Layer 7 of a small transformer language model trained on English Wikipedia (10 layers, counted from 0, width 128).
A neuron's activation on a vector x is SiLU(gate . x) times (in . x), where the dot is the dot product.

Input weights of the MLP neurons that the questions are about. A number n stands for n times 0.0033.
n31 gate: 41 4 12 -21 -25 42 17 27 -36 -19 25 6 38 -2 -6 -18 -7 -26 35 2 24 0 40 4 63 0 -26 -30 37 -44 -11 28 12 19 -15 -17 4 4 10 -7 30 18 -26 -12 -15 -10 -25 40 17 13 1 15 -25 7 -19 9 -57 13 -1 21 -3 -11 29 -3 30 -15 -3 54 -23 21 27 16 19 3 55 32 13 15 -3 -10 -51 5 -13 -43 -30 24 73 9 -17 24 -11 0 68 6 15 50 5 -17 12 -10 14 26 -10 24 -39 -57 -6 -32 43 -24 12 12 32 -32 0 33 29 2 16 -4 59 12 1 13 22 -35 -26 -27
n47 gate: 41 56 -5 78 -26 43 6 19 -18 24 9 35 4 -13 0 10 -28 -36 13 11 5 41 -22 14 23 48 -9 -15 -5 -3 4 -9 -13 -3 10 -25 5 49 8 17 1 -28 30 -50 -31 -16 40 32 12 15 23 -34 11 38 -52 -14 26 -2 -17 29 15 -33 13 -26 26 -32 13 18 -17 -32 -28 -30 -1 -19 7 1 46 20 12 1 62 10 14 2 -51 18 19 -1 -31 -2 31 7 29 -22 -40 26 36 28 11 -31 63 -22 27 -42 29 31 22 -32 3 -25 -9 -20 51 2 22 -44 -7 -30 -12 -4 -45 4 17 -10 13 -11 -18 -42
n71 gate: -5 43 -10 -9 -27 43 46 38 -12 -13 -14 11 11 11 4 -30 31 -24 -23 -46 7 44 -15 -25 -3 -8 -10 7 4 63 -9 57 59 -24 43 21 -15 39 14 47 4 -2 27 41 -5 47 38 -3 6 22 -49 18 8 17 14 -30 -32 -3 24 32 2 15 6 25 49 14 -23 1 -54 37 -17 -33 -9 -21 74 13 28 10 2 -9 -7 -29 21 -10 4 -3 -51 -54 -42 -42 -5 -21 -65 43 -5 -30 -27 37 -7 -3 2 -43 -11 -5 4 22 12 -12 8 31 10 -17 3 -5 9 11 12 34 2 50 -5 -42 -17 -52 11 11 -51 17
n72 gate: -27 -38 -5 -2 -9 -50 2 1 31 -16 -37 0 8 -25 -24 -5 25 22 -13 36 9 2 -50 38 46 21 -22 -4 43 1 6 -46 32 -32 -7 -21 -33 -23 -63 -5 -34 55 34 9 24 32 -13 -11 3 70 -22 -4 -9 46 15 -24 9 -16 30 -25 7 7 6 -16 49 -42 -49 -9 -30 8 -56 -19 -31 44 -26 63 89 -54 14 -23 -18 -4 -21 -12 -21 -51 25 13 -14 49 -35 -14 26 22 -7 4 39 -9 -71 9 -38 41 48 5 -54 -24 -14 14 -16 -24 6 7 2 -13 12 20 -22 -26 -62 7 9 4 -16 -22 10 28 -6 -29
n89 gate: -3 -23 -34 28 -25 10 3 -2 23 36 -52 30 16 10 -18 -6 11 -26 -38 8 5 -18 -25 23 5 25 -48 17 -22 10 36 1 -26 1 43 33 4 -9 -18 -26 10 3 33 0 58 31 17 -27 -67 -25 -14 -25 -38 6 -51 5 -59 -6 35 14 18 -13 27 39 -47 1 22 2 2 51 4 -3 -17 3 43 23 40 28 -33 -41 2 -27 18 -42 -2 24 -20 24 -26 -8 16 -70 -26 -1 -1 14 31 39 -23 -11 45 -22 -38 44 -12 -17 -7 24 -33 -35 -8 -33 -8 2 -14 10 -18 -14 13 -1 16 -3 -42 21 -12 -68 19 7
n94 gate: 21 35 -17 -4 -52 -23 -37 -3 -22 19 23 8 -11 -30 -40 17 11 7 0 38 -14 28 -40 -41 -20 22 19 -6 43 -20 20 4 -40 -22 -4 -1 24 -18 3 20 5 -30 -24 -4 32 50 -31 -22 33 21 -48 -16 -9 59 -8 34 -39 29 23 4 -20 13 -18 14 51 39 42 -32 -14 17 -44 33 -9 -22 18 -11 21 -22 -2 9 -4 -38 32 -13 -6 -8 -24 4 -45 -19 -10 1 -14 17 6 -22 -32 15 18 29 -3 -33 -11 17 29 1 55 12 31 -51 16 78 -8 -25 -8 -5 14 -14 19 36 -16 30 19 15 5 -22 -46 -5
n97 gate: 19 -15 -10 0 -41 56 1 2 -2 11 8 50 33 11 -47 -8 13 -42 -3 -6 8 45 0 -9 14 45 -9 36 19 14 23 3 -4 -20 9 30 -14 47 31 -53 -25 37 -32 32 -6 19 27 29 -22 -2 -10 3 40 4 9 -12 -31 46 2 52 -51 -3 5 14 10 21 -65 36 16 -24 -9 8 -34 36 -18 -45 6 60 5 6 -31 66 -11 -11 8 -21 9 -5 -35 10 38 -52 13 -32 -64 -10 49 19 9 -37 27 -6 6 -30 20 -27 11 -24 16 4 -30 9 19 -12 -2 25 -13 -57 -18 -38 1 -10 -2 3 10 -1 10 -26
n112 gate: -5 -36 -10 0 -51 -42 -10 74 8 -16 -4 16 24 24 -62 32 30 4 3 -29 43 -3 -29 -41 -44 -1 -28 -18 6 -25 32 -35 -25 32 21 -15 -40 -17 -70 32 61 -25 1 1 -27 8 44 3 -43 9 7 -3 -8 28 -22 -44 -2 37 -13 4 6 -50 -72 24 44 18 12 30 4 28 -27 -8 27 -46 -46 -10 20 7 -38 -50 -33 -27 -30 2 -24 -47 -20 12 8 4 -25 12 -38 -23 -29 18 7 71 14 0 -5 -9 36 3 11 24 -31 44 -52 5 -64 8 -35 -34 -13 -7 -26 15 4 5 -30 -4 -9 12 32 -13 -1 -3
n116 gate: 19 11 7 -10 -11 -3 -7 59 26 -31 -37 -21 21 52 -19 12 11 -33 -11 29 29 15 -10 -16 31 8 -19 17 -40 -23 27 14 -18 -13 21 -20 -33 62 -7 33 95 10 -1 -7 -22 14 -46 -1 -16 -19 5 -44 -21 25 -65 20 -38 1 1 1 -10 9 2 10 56 24 25 6 -7 11 -24 -34 10 -22 7 -2 15 -52 5 -8 -57 -32 12 -91 -32 54 -40 17 -45 -44 -6 23 -6 -29 0 22 68 17 -37 -1 33 -3 36 -16 0 18 19 9 15 -14 -24 9 10 28 15 27 -20 9 -48 67 10 13 32 4 -14 -42 -83 -3
n234 gate: 38 15 -5 0 57 15 46 -6 -8 8 35 -6 58 -21 -26 -19 14 -26 -4 -3 -17 -1 1 24 40 37 -10 25 22 28 -32 -32 -47 24 49 13 -5 15 11 51 -3 -11 20 6 -13 24 -27 -9 -8 -10 10 54 -4 27 -24 -36 16 -13 -17 57 6 8 17 -6 67 4 1 13 -51 -16 9 19 25 31 46 37 -23 -72 11 -40 18 35 -19 -51 -6 15 10 -55 -5 25 -14 -18 27 -2 -39 14 -2 -6 -31 22 -9 -13 4 -10 -46 31 37 12 -21 -42 33 -15 33 -86 32 31 -17 21 32 36 -3 17 -9 -74 -2 -25 14 4
n290 gate: 51 14 33 43 15 37 5 5 -50 -33 22 26 86 4 -4 -36 -39 53 18 1 12 12 8 -3 -62 -13 -15 5 11 -7 -34 8 -71 19 48 -17 36 33 19 3 31 35 11 -16 -38 38 -51 55 -6 -13 -26 29 -3 -1 -54 -4 -2 17 -31 44 -9 25 -33 76 23 -5 23 -20 -4 9 26 8 -6 21 -30 -27 -8 17 16 -59 -27 54 6 -29 -11 1 37 31 -14 41 -34 -9 8 27 2 44 7 3 53 8 -15 27 -20 20 -68 20 -14 32 72 10 38 -41 33 -85 20 56 -25 -84 -82 -68 -31 0 30 -88 29 9 -25 -19
n31 in: -18 -16 6 -13 24 -6 -45 -3 -42 8 12 25 42 37 55 -5 4 -25 8 -21 23 -20 8 44 60 -13 30 -10 43 -37 -60 44 5 -60 -4 -38 52 -18 19 -12 -21 -1 -15 -12 9 -16 -52 -5 36 -6 -18 -32 -20 -18 -35 47 -16 10 -40 -2 5 8 -21 15 37 17 -47 -9 32 -49 3 11 1 44 -33 39 -28 10 6 50 -50 49 34 -31 10 19 -11 3 -14 17 -42 2 17 8 -5 22 -38 -51 79 14 -29 -2 3 -12 -24 -14 8 -12 36 23 19 54 44 7 -37 -29 24 13 18 25 28 -8 11 57 -3 -3 -22 -3
n47 in: 69 14 20 -11 7 5 -2 -8 -24 -20 34 70 2 53 -35 -40 25 19 10 61 4 38 -22 70 13 -18 67 9 -8 -9 -41 -35 -5 -11 2 5 -50 25 29 21 22 -36 -12 -55 -20 -7 13 -15 -26 -14 -5 -17 -16 28 -6 -24 14 32 -25 -17 46 34 -47 24 -46 -6 -19 23 23 -23 -27 -17 -22 -35 -21 17 24 21 1 19 -9 12 3 -21 -13 -20 29 57 -6 25 -39 34 -16 13 9 42 -28 28 12 -76 12 12 -41 -39 16 49 42 -83 44 6 1 20 11 10 3 31 -28 -11 0 41 -7 10 14 2 -25 34 -2 19
n71 in: 24 -26 63 18 -23 -42 48 -41 -19 2 -5 -24 15 24 4 -20 -47 24 -11 30 -41 -28 -1 16 15 -15 -46 30 -41 32 4 3 -40 18 -10 -26 35 18 -12 0 -19 22 63 -15 1 -33 -4 9 43 8 11 -17 -6 2 -1 24 12 -29 9 -3 18 6 44 -2 -38 23 36 -8 -39 -34 -45 -25 15 38 1 25 3 -35 2 29 -6 18 -12 -32 -1 -58 -5 3 50 -27 19 -2 27 -14 -11 79 22 44 -7 -19 -20 31 -18 64 3 6 10 -23 46 -24 26 12 10 -13 62 -2 -26 -2 3 20 27 -20 40 49 -7 -47 -10 20
n72 in: 19 -1 -13 -33 24 24 -31 27 8 17 13 -33 18 -2 -17 -45 14 14 36 12 -41 -3 -9 28 30 -20 28 -51 -8 7 -9 -62 -42 -31 -18 -24 4 45 -44 25 19 -11 4 -24 16 -16 -6 0 19 -10 -50 1 1 -10 -33 -23 12 39 43 -34 -16 44 -18 21 14 13 -9 3 3 -24 8 2 -37 -19 38 5 -10 -41 53 -16 -24 -18 -30 18 -3 -31 15 -8 -60 -10 -42 -28 26 33 14 -23 16 -2 -39 -26 -7 38 2 -12 -20 41 -4 -7 43 -65 19 30 17 -15 36 -41 -2 1 -45 60 25 -10 92 47 -11 -2 -37 27
n89 in: -1 -70 -45 9 -17 34 -10 30 -39 -19 10 17 76 29 6 43 -1 -29 5 24 -8 -30 -12 -5 -2 -14 10 5 11 -33 21 23 -42 15 4 -1 9 -9 -18 9 49 44 -14 -28 -3 -7 34 -4 -23 17 -17 -21 -48 36 -18 -42 -7 -23 -3 -20 6 -23 -23 8 -67 16 -43 30 13 -8 -21 -57 -52 27 10 -25 -7 -14 -17 -16 -36 -21 -47 26 14 -24 -19 20 2 -27 -16 -35 3 1 16 -16 8 -3 24 34 7 -8 -39 -17 1 13 -9 -2 -1 -13 -15 -6 1 -46 -20 0 -40 71 -5 -41 -28 -27 -22 0 -24 -23 -51 -19
n94 in: -13 -2 -28 17 -6 -14 20 1 -15 -26 -4 -40 -35 35 8 22 22 -17 38 -20 -5 4 -1 -60 11 4 7 64 -24 3 26 -14 41 1 -34 -13 16 13 42 -7 1 -44 -19 60 29 10 33 47 -13 16 -36 -37 -4 -22 0 29 0 17 -21 12 26 -1 -7 38 26 35 -48 17 20 -33 19 1 21 -37 10 8 5 -16 1 -1 -19 -23 -7 19 11 28 -29 18 1 15 26 6 -42 -18 -28 -15 -19 12 24 44 -17 -3 21 -31 -5 -25 8 3 -16 -15 41 28 -7 3 31 -32 10 -25 -71 3 -59 -25 0 22 53 -29 -43 16
n97 in: -17 -11 17 24 7 -30 8 -58 -45 -22 21 -32 -32 -44 35 3 -35 -35 -14 7 18 -23 -38 -1 -11 8 26 2 20 -2 13 -16 0 3 11 -5 -18 14 12 -34 6 -32 5 -25 -9 10 12 31 -14 -31 15 11 4 -5 10 74 -9 -7 -18 21 1 -29 -50 -50 42 3 12 -32 22 54 -12 -13 21 -8 21 -2 -9 27 -37 -15 14 -30 50 13 8 -13 67 14 -55 22 -18 -13 -21 48 76 -8 -56 25 -39 1 3 -56 5 -33 -4 -1 62 -5 -9 -40 -7 -33 -32 -11 34 53 -5 -10 8 -3 -15 -17 -3 -39 -38 -7 38 -60
n112 in: -28 9 31 34 28 -25 0 -26 46 44 -11 -53 15 54 -23 -29 -43 19 10 -25 51 42 45 7 42 37 13 58 -27 -38 13 -5 5 -44 47 6 5 -21 -13 45 35 5 35 -27 -44 -1 -7 -15 48 -44 -27 -16 25 -16 3 -13 2 -29 -28 -26 -51 26 -43 -18 62 -7 14 4 11 19 29 -13 -52 5 -69 1 62 -34 -14 38 8 15 -31 -15 55 11 -4 6 -16 9 -34 37 17 7 -49 -36 -38 22 27 35 24 -37 -3 -10 -4 -13 33 10 -23 21 -32 -17 -24 17 -18 -11 36 25 5 22 2 37 39 14 -49 24 -22 4
n116 in: 13 17 -14 -34 25 -5 -51 3 45 -38 -12 -69 28 21 -16 -22 4 -30 9 23 59 -54 -30 -32 38 -26 -18 39 35 7 -24 -1 -24 -32 17 -11 -15 -15 -51 8 1 -48 59 -24 39 11 -80 50 -20 12 14 22 -62 21 -28 -55 -34 -37 -22 -26 -12 30 -32 -1 20 -47 25 -23 -15 -3 28 -29 17 -4 -15 -12 55 -18 -8 -16 -30 26 13 15 30 -48 21 -57 -38 -6 27 4 28 23 27 -19 15 21 -31 13 20 0 -35 28 -16 65 8 -15 16 1 -6 28 44 13 10 -13 2 1 -11 11 21 -20 -18 51 18 37 -14 4
n234 in: 22 -37 -4 13 65 -33 -11 -6 -15 15 -6 18 45 6 1 -15 -35 12 43 -8 -54 -22 -32 -11 -14 38 14 27 -15 -3 12 16 -26 2 57 4 16 -21 20 19 0 -24 16 -21 13 61 -26 -9 11 -7 -21 33 -23 -58 -1 -45 -14 59 7 15 -29 -30 -67 -47 61 2 22 -4 6 -57 -36 -20 10 41 37 38 -24 -30 2 3 26 55 6 -28 -7 59 -15 35 -22 -2 -28 1 37 -35 1 18 -12 -4 3 47 -8 3 2 47 -39 22 3 -27 23 -23 7 -7 -9 -32 -20 44 7 34 -45 -4 -14 13 65 -50 -29 -41 24 -2
n290 in: -31 -2 -29 -7 21 -57 -57 -62 56 38 -14 47 26 14 22 -5 25 19 -41 -31 25 -59 -16 13 23 80 -30 39 -6 23 -18 -1 37 61 -16 13 -15 46 22 -31 26 20 17 14 -50 -10 -9 -66 26 16 45 22 -40 -8 28 20 -24 19 -39 -4 -25 18 -29 -29 16 -66 22 20 -48 24 36 36 -2 -45 18 -9 4 -8 -30 -37 20 -1 -2 -9 -15 -40 -23 -37 28 -6 19 23 9 53 44 47 57 -7 -44 -26 -68 2 -36 44 34 37 -77 -3 -32 -10 -34 -36 22 67 -41 15 -1 -14 25 6 18 -38 -71 5 -38 7 -8 10

Each question shows a token from some text and the vector x that enters the MLP there. A number n stands for n times 0.086.

".": 2 2 14 9 -15 -18 -20 24 1 -4 23 -7 -8 -4 -19 -12 -8 9 -2 2 9 -24 16 10 5 -10 5 -6 8 -3 -23 -1 -10 19 -23 4 79 -15 -5 12 18 -22 -12 -16 15 -5 -2 -14 4 7 -1 -11 1 -35 -11 -7 13 -14 -12 9 -8 29 -14 2 -6 -3 -15 8 4 -9 3 3 -10 9 -20 3 -1 16 2 -9 33 15 7 -5 -1 8 -41 18 -43 -23 0 -10 -39 18 -36 -5 -4 14 -18 34 8 20 -8 0 -3 5 -1 -4 8 22 8 -12 9 -14 -11 5 3 10 13 0 7 -25 -2 -17 -6 43 -47 -29
The most active neuron and its activation: n97, at about 0.42

"ier": 19 14 -13 14 10 -26 -10 23 -20 -1 20 -5 -26 3 -3 -13 -12 -10 4 7 -19 -38 24 7 2 -4 10 23 -21 21 -34 -8 -23 3 -35 12 55 10 7 19 35 -25 13 -12 43 22 -40 -22 25 7 -19 -30 24 -1 -8 -5 2 8 17 -9 3 6 -15 -3 7 8 -2 -10 -18 -15 -9 37 -26 23 -4 6 -3 16 0 24 39 10 32 -33 -12 30 -27 12 -29 0 31 22 -2 3 5 4 -4 11 64 12 11 -3 29 31 -29 28 16 -8 -7 8 6 22 -2 10 38 -5 18 -8 -6 16 9 2 -6 23 -13 -8 43 16
The neuron with the highest activation: n94

" sup": 4 -44 14 -18 1 -24 -9 0 -14 19 12 -8 -11 22 37 -27 55 23 11 11 1 -35 41 -15 4 6 38 1 8 -10 -11 20 -32 -3 6 19 1 -8 -15 -11 19 -45 8 -8 3 -8 -20 -8 24 6 21 -3 0 4 63 -41 30 19 19 12 -27 33 -11 -37 -13 -22 -21 16 -46 -18 -6 -11 -16 19 17 8 33 -16 -19 11 36 -8 16 6 -1 40 8 20 -3 -13 18 26 32 -18 9 33 18 -16 8 15 -39 -8 -22 -7 -10 -2 -1 28 -2 -19 -62 -8 -3 -8 -6 50 8 -11 4 34 30 -45 14 16 3 9 -25 -14
The neuron with the highest activation: n234

" of": 15 11 -11 -15 8 -10 -11 21 7 -10 5 -1 19 4 -23 8 -10 0 -8 -6 -8 -10 -3 -3 -1 4 6 13 19 6 -10 1 -2 1 -25 -3 87 -5 18 -8 4 0 23 1 10 -3 5 -29 -16 0 -33 -7 -5 -2 -27 11 11 15 -1 -7 -2 5 -16 -15 -16 -39 -8 3 -14 5 7 -6 15 17 -1 -3 12 2 -14 10 43 5 -11 14 9 -7 -15 8 -32 -14 -30 -6 5 18 -11 -9 13 13 21 -6 -20 -16 1 11 -8 -1 5 -11 19 -3 22 3 -5 -2 -19 31 17 36 19 -13 10 -9 15 10 2 -19 -11 30
The neuron with the highest activation: n89

" inc": -15 -22 26 -13 -36 -43 -13 -1 33 -33 -7 -1 -29 39 -24 -1 -20 33 -25 -36 -6 -30 -10 3 6 -31 -36 -8 -6 -13 22 56 12 5 7 52 -3 7 -12 21 7 15 6 -14 8 10 -15 -12 -13 1 22 -37 -36 -5 -14 9 -19 -32 12 -13 5 -18 9 5 -25 -7 2 23 -13 -56 -31 -48 -9 -15 -8 -3 4 -16 29 18 11 12 1 16 2 26 9 -32 -16 -34 -20 15 34 -1 16 -19 14 7 -3 -1 -24 -17 -36 -38 -8 46 7 18 -29 21 -44 -13 9 34 -21 12 -33 2 15 17 -4 16 -9 7 -6 -7 -43 -14
The most active neuron and its activation: n116, at about 19

"et": -8 19 -10 -4 -4 9 18 -25 -33 -28 -22 1 13 20 35 -26 19 -19 -5 -28 -15 20 5 11 8 -22 -2 0 8 -11 -6 8 19 -20 -69 51 26 -2 9 -32 -35 -15 12 -12 -15 24 11 -11 0 30 -46 -9 -12 1 -24 -1 33 9 26 31 39 3 -18 9 -23 2 -10 27 35 -8 -3 27 -4 16 5 -2 -6 42 38 0 29 -12 -3 -1 -28 30 8 3 2 -19 14 -3 9 5 -27 -7 -4 -16 16 -19 -21 20 -6 8 45 -18 11 -22 22 -2 -37 -14 1 12 10 -11 14 0 -45 31 13 10 15 5 1 -27 28 26
The most active neuron and its activation: n47, at about 2.8

" constit": -25 -12 24 -38 1 32 26 -12 -8 29 8 0 -38 26 -43 17 25 10 -5 -32 -9 -17 4 18 11 -25 -3 -17 -30 9 -15 17 48 16 19 36 18 7 -18 43 34 9 27 -10 13 21 -23 15 7 -4 -8 -22 -33 3 9 -16 -12 8 -7 -14 1 -1 0 -32 -49 -2 6 -7 -7 -6 4 -41 -40 -15 24 -18 25 -1 16 36 26 14 -40 24 4 50 11 6 -24 -17 -24 -4 -19 30 8 12 7 65 7 1 -7 0 -12 10 -4 23 19 -25 -16 15 -17 7 -40 7 -9 -3 21 -32 17 21 -17 -6 43 -5 -15 -10 -53 16
The most active neuron and its activation: n71, at about 5.9

" were": 22 -8 13 -5 -21 -20 -12 23 22 -13 9 10 9 -2 -11 -9 -7 -6 2 3 -8 -16 4 8 16 -7 -6 -35 17 4 -26 20 10 -13 -28 19 75 -29 26 8 18 -7 -13 -27 4 -24 -6 -22 1 -8 -20 6 -3 0 2 -25 13 -22 -15 -14 -20 -11 -18 27 -3 -18 1 13 -5 -2 11 -2 -4 2 4 27 -1 -4 -2 12 14 41 35 -18 -20 2 -6 8 -34 -49 8 -2 -26 -10 0 4 -11 4 39 25 -22 -11 11 -19 -13 13 11 -11 -6 -10 15 -5 20 -9 5 21 27 -5 15 12 4 -14 -7 -11 12 0 -11 6
Which two neurons fire most, strongest first? n31, n234

" pro": -19 -42 -45 2 -7 -28 39 -17 18 -19 -16 16 7 27 -1 -12 -22 13 -11 19 -16 -8 54 -14 15 -16 -24 -21 24 -10 -20 13 -19 5 0 13 9 -7 10 -8 -23 13 -3 12 6 13 -43 -17 -5 -7 20 -2 24 -14 1 -16 -31 44 -22 -28 -36 -21 -21 -13 14 -15 -5 -12 14 0 46 -24 10 14 0 13 3 -21 -43 -10 -26 34 6 -31 40 5 26 17 -20 -6 -25 13 7 8 3 23 14 2 -9 -5 -14 -20 15 -15 -50 23 -4 -38 -14 13 -18 35 28 3 -25 19 -10 32 17 0 35 -44 -2 -6 -29 48 21 -5
The most active neuron and its activation: n31, at about 13

"ain": -17 21 -11 -15 30 25 21 -68 4 9 -21 13 -15 -23 -43 2 -17 19 -13 -9 -22 -12 -8 16 -24 33 10 36 -6 10 -41 -37 29 -1 -40 17 42 -2 2 14 -15 10 -7 -3 29 23 3 -12 2 -11 -32 -29 -13 6 11 -11 29 -8 11 -17 35 -15 -1 -16 -13 12 9 1 29 -34 3 12 18 7 30 3 -11 -37 -16 -1 5 9 20 2 3 -30 -31 13 19 -28 -17 -9 -5 10 -8 -17 7 -16 43 9 -4 -5 5 -30 2 -14 8 0 -8 18 38 12 -6 31 -12 -11 -4 -26 29 14 56 -6 -16 11 -12 19 22 25
The three highest activations, in order: n97, n94, n89

"re": 4 -6 -44 -18 46 -43 24 -15 14 11 -27 8 -6 17 9 -44 -9 -17 -28 -12 -11 13 8 5 26 0 13 44 8 -14 -44 6 -8 -10 -9 23 1 -27 -7 30 9 -8 2 -13 25 21 50 0 47 11 -16 -13 -13 46 14 -21 -27 -34 20 2 -6 -10 11 -22 29 -38 -5 11 -26 -6 -4 -29 -23 35 -5 11 -7 14 26 -11 -44 17 18 -17 8 -27 -14 46 -12 -19 -30 37 -24 9 -6 15 17 6 -10 1 -22 8 72 -13 6 26 6 -19 23 27 -12 38 -4 -16 6 -17 -7 23 16 15 -13 10 25 -33 -16 -15 -45 -10
The neuron with the highest activation: n72

" pass": 22 -20 30 -7 9 -39 -19 26 -9 -1 8 -2 14 13 20 34 -2 9 -15 23 -18 -35 9 -19 -30 -15 -8 21 -5 -27 36 5 8 -37 -5 37 30 -32 17 -3 5 -37 8 19 4 23 -1 5 -28 -43 -1 -17 11 30 -16 3 82 23 -6 -13 -40 28 31 -21 3 -7 -8 5 -11 -1 22 -6 16 -21 -1 -6 9 5 1 22 -5 49 12 -17 4 -2 -9 -11 -5 -32 1 14 28 -5 54 -9 10 12 31 -10 -20 26 -20 -26 -13 -16 22 -17 -8 -2 -11 -5 -25 7 6 9 18 -16 11 31 -15 -41 21 35 -2 -9 2 -24
The most active neuron and its activation: n116, at about 1.2

" which": -1 -4 36 19 9 -7 3 -7 -10 -25 -1 0 24 0 -28 6 -3 35 -16 4 -3 -29 -1 32 -10 19 -23 -9 -7 1 -30 -15 12 9 -30 -3 70 -2 3 22 15 -2 -29 -3 -19 0 -41 -18 12 12 27 -2 -9 1 -22 -8 27 24 -18 12 -20 31 -1 -6 20 11 8 -4 -11 22 22 -18 -12 7 8 -12 -27 15 -21 1 15 13 19 0 -6 -32 -26 22 -11 -73 -13 -2 -13 -2 -18 -12 -30 25 20 0 5 9 -19 -12 -7 17 -22 23 4 -2 19 -17 11 -7 -23 19 14 3 0 3 2 -6 0 2 7 26 3 42
The neuron with the highest activation: n290

" ra": 20 -32 -17 -2 6 -35 20 40 4 -8 -14 -5 -13 -1 23 15 -6 43 -19 25 -16 -22 8 -31 -22 -38 -16 -27 36 36 -12 12 53 -24 2 34 -5 -13 -12 35 -11 12 27 -26 6 20 2 3 -25 9 -12 -24 -34 -24 45 -24 5 10 14 -8 -8 10 -16 -21 7 -4 -18 28 -14 -1 -18 -35 -37 -5 6 -38 -2 -12 -24 -27 8 -9 -13 -41 30 23 -29 -8 -21 -4 -7 -27 -30 6 10 17 -31 24 9 28 -13 13 28 -11 -40 17 14 14 0 34 -29 6 -13 3 -28 1 22 -14 -3 -14 13 -20 53 42 -13 -2 -3 5
Which two neurons fire most, strongest first? n112, n72

"-w": 10 3 -18 9 -17 12 -15 55 -10 -25 -19 1 29 6 26 -17 -4 -5 -33 -1 14 13 -29 19 -27 -1 -5 6 -22 6 20 44 -9 23 -14 25 -12 -30 20 36 43 32 -1 4 -11 8 -2 -5 6 10 -3 -40 10 -17 9 9 53 3 9 24 -9 21 18 -35 7 -2 -6 22 -16 -24 -31 -5 -27 5 -5 -2 -6 -14 -24 2 19 -18 13 31 23 -35 -8 -14 -10 -45 -41 -26 8 15 23 -40 24 -30 -22 22 -33 0 48 -60 -10 20 55 11 -15 -10 2 21 -20 17 -17 9 -18 -14 -13 -1 1 21 44 -14 -1 14 1 40
The neuron with the highest activation: n72

"is": -17 -21 1 -16 50 18 -16 4 29 -2 -15 9 -4 15 32 8 10 0 -10 0 -20 -5 22 12 -3 -29 -7 -11 -4 5 -5 14 -2 -38 -48 30 47 17 -35 35 -15 2 14 -8 -1 -20 7 -25 6 -9 16 -15 -18 20 -31 10 11 3 42 -6 -8 14 -3 10 -24 17 -25 -21 -29 7 -9 1 -23 23 -32 5 21 -1 38 -9 41 42 18 2 -35 -20 -10 1 -19 -1 -4 6 6 13 18 15 -19 -19 2 -2 -7 9 -6 -11 -35 -6 35 -34 1 -24 -7 -1 -26 17 9 12 -6 -10 -13 37 8 7 14 36 3 -36 -24 28
The most active neuron and its activation: n72, at about 12

" to": -6 -12 21 0 -14 -31 6 55 7 16 4 7 8 -3 -19 27 -7 16 3 -6 5 4 11 7 -12 -14 2 9 23 13 -3 10 10 18 -5 -1 82 -19 -4 15 15 -10 -2 -3 22 -1 10 -32 -14 7 -25 4 8 -13 2 -25 14 -19 -13 11 -38 10 -28 10 -23 -20 -7 14 -28 -19 11 -16 -2 -10 -8 -8 1 -4 -10 10 18 20 4 -7 -16 -30 -7 34 -29 -25 2 -6 5 -2 -18 -6 -5 7 19 17 -5 -9 -22 0 -8 15 7 -3 26 -2 4 -17 -2 1 -20 11 14 19 14 -31 -17 0 31 -7 -1 4 -6 -1
The neuron with the highest activation: n112

"In": -33 -30 11 15 25 -19 8 -18 3 -5 13 11 4 16 29 -29 -34 -5 -18 23 -2 -5 18 13 18 -14 25 12 23 13 -3 29 -13 -6 27 18 62 -3 1 7 18 -28 -10 14 -9 19 -5 -5 1 -7 -35 -6 -18 1 21 -1 -6 5 -15 -18 -17 42 -11 -10 30 -10 -6 -2 12 -11 13 -53 -2 21 4 -27 -27 -38 -7 4 29 16 14 16 -4 -9 9 4 -48 -4 -41 -8 13 6 -14 -24 -1 3 -3 19 -30 -10 5 -9 -6 31 4 -7 12 32 15 3 10 23 14 43 -1 5 17 -20 5 -4 19 -27 -13 21 18 -2
The most active neuron and its activation: n234, at about 13

"ations": 0 -19 15 2 1 -15 -13 -24 3 16 4 0 12 9 27 -1 -18 0 -5 11 -41 -3 27 6 -17 -11 19 -14 18 6 -7 34 -16 -31 -55 -6 66 13 18 8 -39 16 7 -16 6 4 -41 -9 9 7 3 -12 -17 23 10 8 -22 -19 49 -14 2 -19 17 13 -6 1 -15 -10 -16 -16 -3 -22 -9 11 1 -14 5 6 -5 20 3 36 -9 13 -7 -3 -7 2 16 -32 27 26 -47 -4 -3 -10 -24 11 -2 11 4 13 -22 -5 15 7 49 -22 -8 -26 -31 16 -19 -2 8 8 29 -7 -11 -6 -12 5 16 -1 4 10 -28 13
The three highest activations, in order: n290, n94, n97

" the": 15 -22 -12 -4 -15 -2 0 17 -5 -4 -3 -2 9 -7 -11 3 -4 -4 15 23 -9 -24 5 5 9 -9 -17 7 8 -3 -1 11 -11 11 3 22 88 -9 -9 -20 10 12 6 -4 10 -14 17 14 -4 17 -6 -7 -1 -7 -15 -19 -14 -3 -23 1 -6 9 -13 -6 -12 -7 -18 0 12 -8 9 -6 3 8 3 10 0 -5 -13 0 49 24 -5 4 -3 -5 -36 9 -36 -15 -18 -28 -5 -1 -15 -55 -2 -4 11 4 5 10 -14 2 -12 16 8 -11 10 -24 17 30 -7 -2 -17 -20 17 3 1 2 -2 -23 8 -7 -6 -2 -9 11
Which two neurons fire most, strongest first? n89, n94

" par": 25 -25 30 -28 -1 -22 -19 -10 4 -24 -5 -9 -33 18 -12 -13 30 2 10 22 -29 -5 -27 31 22 20 28 -3 24 -10 14 26 7 -13 44 26 17 16 5 18 19 26 -13 -17 -36 -11 -7 -20 24 5 0 -13 16 -41 5 -36 -1 -14 -5 -20 1 -30 9 -21 12 -51 -9 18 -1 -2 -11 17 -34 -14 -7 0 -16 -16 35 -10 12 54 17 15 22 19 -1 5 -19 -24 -54 -46 19 -24 -5 22 21 20 10 19 -3 -9 17 -72 4 10 -31 -23 -3 -11 -18 11 7 -6 -41 16 14 -12 10 22 41 -10 -13 -8 -10 8 48 -6
Which two neurons fire most, strongest first? n234, n72

"ig": 10 -26 -26 -3 13 -13 8 16 13 26 20 11 0 70 -13 -10 33 -17 6 -15 -4 -30 44 7 -13 -2 7 -3 -19 -1 3 34 -18 -26 16 37 4 3 1 -7 -25 10 -13 2 23 -4 21 -13 28 41 -30 -6 16 32 -28 16 5 -19 -4 -10 -30 -12 -49 -10 -1 -33 11 9 21 -12 -6 -40 6 49 2 22 -17 29 -32 -35 22 8 1 -10 25 -39 15 13 -1 -34 -51 -16 -1 4 4 7 20 3 -25 -31 24 6 30 50 -15 -12 63 -5 -25 -15 -34 -30 -25 -10 15 -10 8 27 10 -23 -12 -14 -1 17 10 6 6 -22
The three highest activations, in order: n89, n112, n97